Layer 7 of a small transformer language model trained on English Wikipedia (12 layers, counted from 0, width 64).
A neuron adds its activation times its output weights to the MLP's output. To switch it off is to set its activation to zero at one token and run the rest of the model.
A neuron's activation on a vector x is GELU(weights . x), where the dot is the dot product.

Input weights of the MLP neurons that the questions are about. A number n stands for n times 0.0047.
n10: -75 -29 -57 -21 -24 -75 6 -7 31 39 -10 15 -13 -59 -19 -10 -12 63 14 -41 -16 -22 -20 -4 8 31 18 21 18 -46 13 -38 8 25 60 -7 -36 -33 10 14 -40 -28 70 19 16 8 -9 42 11 71 29 24 22 -8 58 -4 4 -9 12 31 -24 36 24 -9
n55: 14 -49 4 -34 25 24 24 -16 -18 22 1 9 -72 82 -10 6 2 46 41 7 38 14 2 22 -18 23 -19 -63 -9 -2 -2 -56 10 33 50 -23 -64 -56 -55 79 59 -84 -24 -55 -30 -12 52 38 11 35 34 36 1 39 41 13 -22 -23 -12 -5 -44 1 12 -24
n61: -1 22 -18 12 5 8 -11 5 13 -25 -42 -13 55 -26 -67 0 25 -25 -66 28 15 39 18 -3 -42 60 49 -55 0 -82 -3 5 -33 -2 6 46 3 -3 29 4 18 -5 19 -5 7 -2 -37 -42 -30 40 22 5 -7 95 -15 31 8 -27 17 34 -7 25 46 -34
n88: 22 -8 -36 64 15 25 14 2 -42 -2 33 -10 -45 46 -29 -8 -15 -48 31 22 14 -43 18 -25 55 36 -29 -73 30 -39 26 -68 -52 -12 46 -75 -34 -55 -45 51 -5 -24 -6 -33 2 5 -20 9 -26 33 35 59 -10 -20 12 -31 -67 -11 31 8 -22 17 63 51
n124: 7 5 -8 32 -3 42 -8 -48 24 -13 3 33 37 14 21 8 -3 31 -5 -41 9 25 23 -31 1 42 -22 39 5 5 8 -25 -12 1 39 13 -70 -34 -5 20 -44 17 -12 -21 -26 27 56 7 10 3 28 -3 -12 -20 45 34 -3 -40 30 -20 -6 4 17 -31
n126: 12 -2 -20 -14 -1 25 -1 8 18 -43 -23 -3 -53 -4 -16 9 -27 34 -41 -6 37 28 -22 -26 9 -6 10 -33 -6 26 12 -30 -6 -18 24 40 20 -17 5 -17 42 -18 3 2 -1 1 6 14 48 18 -15 -41 29 -38 25 6 10 -39 -13 30 -3 -19 31 24
n135: 43 -30 35 -35 9 -9 3 -12 -38 -16 -7 14 -38 8 15 -82 -13 -56 -17 9 -22 -42 51 19 -42 -29 16 -64 25 -8 7 33 33 16 -20 -2 23 6 -37 80 35 -2 46 25 -55 -87 -4 8 63 -22 -3 10 41 9 9 -25 -42 -57 7 10 1 -30 21 -20
n221: -51 -14 -66 -55 19 -13 10 -26 22 34 8 -5 32 -29 10 -20 -6 -7 11 -14 1 13 -30 -21 -18 32 21 17 15 29 29 -2 45 1 -27 -29 -33 -8 36 5 27 25 20 -51 -12 30 3 -14 -22 7 -14 -24 -9 53 21 -2 -1 29 21 44 -46 1 45 -3
n252: 63 7 -21 -29 38 -19 25 -48 27 -8 -31 19 -42 -35 49 -45 -36 -27 -3 -2 -33 -49 -13 16 -10 -44 22 -72 4 70 25 -18 -34 18 -70 2 6 37 47 29 49 -36 -11 -10 1 23 43 36 -68 15 -19 66 23 -25 -9 0 -58 -22 28 20 -7 13 54 47

Output weights of the MLP neurons that the questions are about. A number n stands for n times 0.0048.
n10: -7 55 -8 3 15 32 26 49 7 -27 33 -15 1 34 5 -14 7 -48 -29 -13 26 58 -44 -17 15 5 -19 13 -21 18 -8 7 -23 16 -37 -10 -12 -14 -4 37 37 -14 22 4 -10 -48 11 7 -7 -22 -7 -19 -32 -13 -30 3 14 4 -33 14 -6 17 18 0
n55: -8 -40 -28 -16 -15 25 1 17 3 -14 24 -29 22 29 34 17 27 51 -5 -12 -3 -4 -13 34 1 -37 -3 32 13 12 2 -21 -17 -20 10 22 -30 -8 -6 17 30 -10 16 -37 1 -10 29 -23 16 -11 -43 61 23 7 -4 -5 -16 -4 29 -24 -48 -19 -32 3
n61: -26 -32 6 -10 -31 -6 80 -34 2 -1 43 19 -10 25 28 12 -20 16 45 15 -5 -13 -11 13 15 1 -29 -9 16 43 36 21 -4 -48 -7 -10 8 -2 22 8 -35 8 -9 -26 8 -10 10 0 -14 -32 12 -25 5 -46 13 16 -7 33 -26 -10 -3 -59 -3 18
n88: -20 33 -54 14 -48 36 10 -44 19 -28 3 21 4 24 19 4 -59 37 -12 -29 14 16 27 -7 31 39 41 -14 -13 12 -11 -6 -19 -29 -2 0 7 34 14 0 7 -14 -16 6 25 4 45 -55 21 -4 -20 9 1 37 20 -21 -17 21 -33 -38 -29 -3 1 -5
n124: 20 -5 9 -12 1 -11 -9 70 -27 -8 18 -3 -10 -4 -9 6 26 -14 22 -6 -28 -26 -14 17 24 -27 -10 9 -13 25 6 7 44 -2 -2 2 50 1 -5 -23 -4 -12 11 27 10 -2 -40 -15 -7 28 -33 -1 11 2 -45 25 33 18 -28 -10 -39 -4 -39 14
n126: -10 21 0 8 -9 -4 41 6 -36 12 35 6 10 32 -5 -21 7 -15 -14 24 3 -24 -55 16 14 -10 -13 26 -3 -5 8 25 -5 -12 10 9 -22 23 12 30 9 10 9 -2 17 -11 -8 -4 -54 -6 6 -11 -40 1 -7 -19 -33 -16 27 -14 25 23 4 -13
n135: -41 25 4 19 -21 50 -1 19 -19 -4 -1 37 11 22 58 -37 -17 11 5 18 32 3 9 10 33 -26 10 -15 3 -5 5 -7 47 -9 4 1 -6 -28 18 4 -15 -18 -10 -1 -50 -7 -10 -2 -6 -60 -24 -7 -32 -22 20 36 28 -19 1 -16 53 -33 -6 -12
n221: 8 3 -47 27 8 -13 24 23 -13 5 7 -17 -20 -4 22 7 -14 44 5 -18 -9 6 -16 -2 20 -32 -25 -29 -5 -8 5 7 -20 -29 -3 -7 32 14 11 5 -12 -9 -11 46 49 24 5 7 -17 26 -10 19 -19 1 -5 7 27 -21 -19 -16 13 21 -42 -34
n252: -10 -3 -21 -55 80 19 36 -8 10 -12 -24 30 -60 0 11 -30 -19 -54 40 -44 10 11 22 -6 16 0 10 1 11 14 6 3 11 -16 8 10 -2 12 -46 -10 -79 -26 21 35 -7 0 -12 31 -25 -4 29 -8 -32 -41 19 -26 94 11 22 41 5 6 15 -10

Each question names a token from some text and the token that comes next. It shows the vector x that enters the MLP there. A number n stands for n times 0.057.

Then comes g, the gradient of the next token's log-probability with respect to the MLP's output, scaled to length 1. A neuron's effect is roughly proportional to its activation times (output weights . g). A number n stands for n times 0.0054.

"li", then "a"
x: 15 5 7 -5 52 -21 18 14 22 -20 43 -9 -15 9 -3 -7 21 12 3 -17 -35 -16 -3 -10 0 0 0 -19 5 -13 -36 4 18 9 0 -7 8 -21 -26 -7 13 1 -1 3 -6 26 16 3 -19 -6 -17 18 -6 19 -16 13 6 13 -15 -38 25 -4 -13 19
g: -41 -28 -23 8 18 33 7 3 -36 8 60 -33 -12 -8 5 3 13 -32 10 3 -4 15 -13 4 -17 -25 38 -8 -43 6 -17 -51 21 6 31 -2 -24 -1 -11 2 36 4 12 -11 26 -6 14 14 -6 -9 0 21 18 -53 36 51 -30 -11 12 -8 8 24 -17 8
Which neuron, switched off, lowers the next token's probability most? n55

"Argent", then "ina "
x: 22 -2 -30 11 27 0 -27 9 -7 -6 6 6 18 24 -5 -4 7 5 5 -7 17 16 -2 24 15 -1 -16 9 -37 7 -53 7 19 -8 15 -8 -7 -26 -5 15 10 21 -34 3 6 7 -1 11 7 -26 -9 11 18 -19 -12 8 52 1 -36 -6 5 -9 -13 -26
g: 45 0 13 35 -49 11 18 -4 -5 10 -6 -23 30 -23 20 -3 -23 40 -29 -1 3 -26 2 -11 -24 15 44 -10 36 7 1 7 3 2 41 33 0 -12 -68 27 -31 -11 6 -20 -10 -9 -21 27 12 -3 -13 -11 6 11 39 -5 26 3 -14 -12 -51 -19 -12 -12
Which neuron, switched off, lowers the next token's probability most? n55

"another ", then "Ar"
x: 6 -4 -1 6 18 8 2 55 2 1 28 24 -10 0 -7 -7 0 6 5 0 -10 -2 2 8 15 -11 -1 2 -20 8 -11 11 1 -20 7 3 13 0 -15 -2 16 -2 -28 1 -2 -1 7 -20 0 -13 -12 -7 8 -2 -28 -3 -2 -6 -2 0 2 -19 -14 -2
g: -10 -9 -13 -23 -25 -2 24 16 -2 -2 -37 -17 -18 31 15 2 25 -51 21 6 16 6 -34 17 5 -14 17 9 -6 -22 31 22 28 17 26 15 27 1 8 -4 -9 3 14 13 4 -7 -73 -11 5 4 10 31 -8 -29 -19 -29 46 -27 47 22 -3 -53 -19 -9
Which neuron, switched off, raises the next token's probability most? n252

"govern", then "ment"
x: 7 1 -12 2 40 3 -12 14 34 -6 46 25 -11 26 10 -3 21 4 10 -18 -8 13 6 -3 12 2 -10 -11 -17 -19 -38 0 2 -16 -3 0 14 -12 -37 -3 -28 20 -31 7 3 19 12 -7 5 6 -10 -6 8 -1 -4 16 54 -36 -12 -14 3 12 -23 -17
g: -3 -32 3 -29 -12 8 -36 -14 42 21 -19 0 -1 -2 9 6 9 -38 47 -10 -39 -19 51 37 31 -4 -14 -39 -19 21 13 -18 -18 7 -22 -25 -1 5 60 -7 4 -2 6 12 -22 27 -6 -14 5 20 -29 21 -3 -17 15 -4 2 7 27 -50 35 20 -18 13
Which two neurons, each switched off alone, lower its probability most, in order? n124, n10

"s", then "\n\n"
x: -12 4 -21 -5 11 -16 6 21 6 21 20 3 3 -1 -26 -3 10 13 -7 -24 7 -7 -14 15 28 0 7 35 -29 4 -5 14 -9 0 9 -13 30 7 1 -21 -16 12 -16 2 6 -3 26 23 -30 0 -22 5 -56 15 16 7 26 -5 2 -24 -21 15 10 -7
g: -17 22 -6 25 -28 38 9 1 -5 -15 29 10 -10 20 -15 4 10 59 -58 -7 4 11 -18 7 -58 -4 14 -18 -9 -27 14 -9 -15 -25 24 1 -41 20 52 -2 35 8 -1 17 -2 12 6 7 34 22 -21 -18 -8 13 -11 24 -10 29 -35 -21 5 -38 -26 -5
Which two neurons, each switched off alone, lower its probability most, in order? n221, n10

"tion ", then "|"
x: 0 -12 0 15 5 1 7 37 12 7 -2 -11 0 14 -18 20 16 9 27 -15 -9 -18 4 -14 23 10 -6 39 -28 14 -2 -16 -5 -6 14 -12 -4 5 2 -20 -17 -6 1 -1 14 -9 12 -5 6 13 -19 -27 -58 -5 11 21 24 8 1 -27 -6 -24 -26 -6
g: 13 -52 0 4 -25 -41 -25 -5 32 -14 43 -34 10 0 27 33 13 34 -28 -7 0 -14 6 21 -14 9 16 4 -14 -3 27 10 15 16 -8 15 1 8 7 1 -16 -32 -23 -27 23 55 15 20 -14 -29 -9 42 15 -8 15 24 -24 -11 -38 10 22 -42 -5 -43
Which neuron, switched off, lowers the next token's probability most? n126

"194", then "0"
x: 27 6 -9 -1 10 -5 0 20 -8 -9 -9 18 -4 35 -15 -10 35 13 16 -20 2 -10 -14 12 14 2 -39 -2 -11 16 -28 14 2 -22 19 -4 -16 5 18 -3 -10 25 -6 -12 1 5 13 -12 2 2 -5 25 -4 9 -34 12 45 -34 -27 15 1 -22 -6 -6
g: -15 26 -13 11 28 -1 0 8 56 -36 30 -4 0 23 17 21 13 -4 11 11 -19 -7 29 0 25 10 3 -11 -30 14 -62 24 28 -31 -26 3 43 13 -22 -25 -2 -28 -31 32 36 13 -33 0 -17 -10 -43 2 -28 18 -18 -8 18 12 -22 -36 -11 -7 -1 23
Which neuron, switched off, lowers the next token's probability most? n124

"Ar", then "ab"
x: -4 2 -3 5 33 -24 -23 15 3 -22 20 16 9 12 2 -3 31 18 -10 -15 -24 -19 3 18 13 6 8 -11 -10 -9 -39 30 33 -23 -3 -8 6 -14 -45 2 6 8 12 13 13 -4 -2 -18 11 -12 -12 14 -5 -10 5 -8 54 -21 -18 -25 26 2 10 -3
g: -40 28 -25 14 4 12 22 -11 -58 12 -2 -58 -8 5 4 -44 17 -23 12 -38 63 -3 -4 11 12 -33 -24 5 -3 22 -3 -17 23 20 2 -7 2 0 -38 5 29 19 25 10 41 -5 -3 9 13 1 6 -17 5 -4 10 -29 -17 -34 1 25 13 15 45 -10
Which neuron, switched off, lowers the next token's probability most? n135

"s ", then "deg"
x: 7 -4 -8 -19 7 12 -5 48 10 22 27 10 2 6 10 -4 -12 7 6 -11 -7 -5 18 10 -9 -8 5 8 -15 -18 -4 17 -9 -25 4 -6 17 4 -21 -3 -1 1 -9 11 -11 6 5 -9 -9 -2 -27 -12 -47 -5 -24 0 6 9 2 -13 11 5 -3 11
g: 39 5 -1 -33 2 -21 58 -21 37 -6 17 -45 -9 2 -13 18 -40 15 -14 13 17 -7 9 29 -27 15 20 -15 8 -30 14 17 24 -14 -4 18 7 4 8 0 -51 -1 5 3 -8 -4 -18 47 30 8 26 -38 -50 -12 -6 15 10 -47 0 29 17 -21 -16 -12
Which neuron, switched off, raises the next token's probability most? n252

"also ", then "a "
x: 13 18 -11 14 15 -5 11 41 -16 -5 40 0 -9 -4 -10 1 -18 -8 24 -11 -20 -6 7 -14 12 12 -13 21 -15 9 -44 -2 12 7 3 7 7 16 -21 -7 -10 5 -14 -6 22 16 -4 -16 -9 -19 -3 -13 22 15 -9 7 -28 11 -13 -28 11 15 -25 -12
g: 12 -1 7 39 -7 36 -17 -19 3 39 16 -57 -19 -10 -1 -23 6 30 -35 11 22 7 28 -2 -38 11 29 -18 -23 -29 -9 -68 3 9 29 7 -26 -17 -37 27 -5 2 24 2 -22 -13 13 35 30 4 48 8 13 -5 8 -12 2 -21 -8 -3 3 14 1 -33
Which neuron, switched off, lowers the next token's probability most? n124

"N", then "at"
x: -10 -3 -18 -7 21 -7 9 26 3 -2 18 -14 -4 15 -4 -11 17 3 0 5 12 -23 -8 24 17 -19 -5 -17 -11 8 -2 26 35 14 8 0 36 4 -8 -7 -15 20 -8 22 -10 -11 -5 -4 4 -2 -42 13 6 8 4 9 27 -32 -35 -1 -18 -20 10 -4
g: -3 9 34 -9 -9 -15 13 21 -7 24 25 -39 16 -7 53 -24 -10 26 -12 6 52 -10 4 -36 21 7 -11 36 -14 -49 -22 13 11 -14 5 2 -5 23 -43 -6 -46 -46 11 12 -16 5 12 15 14 4 17 26 1 -11 -21 27 24 -45 -13 26 -11 -19 -28 7
Which neuron, switched off, lowers the next token's probability most? n135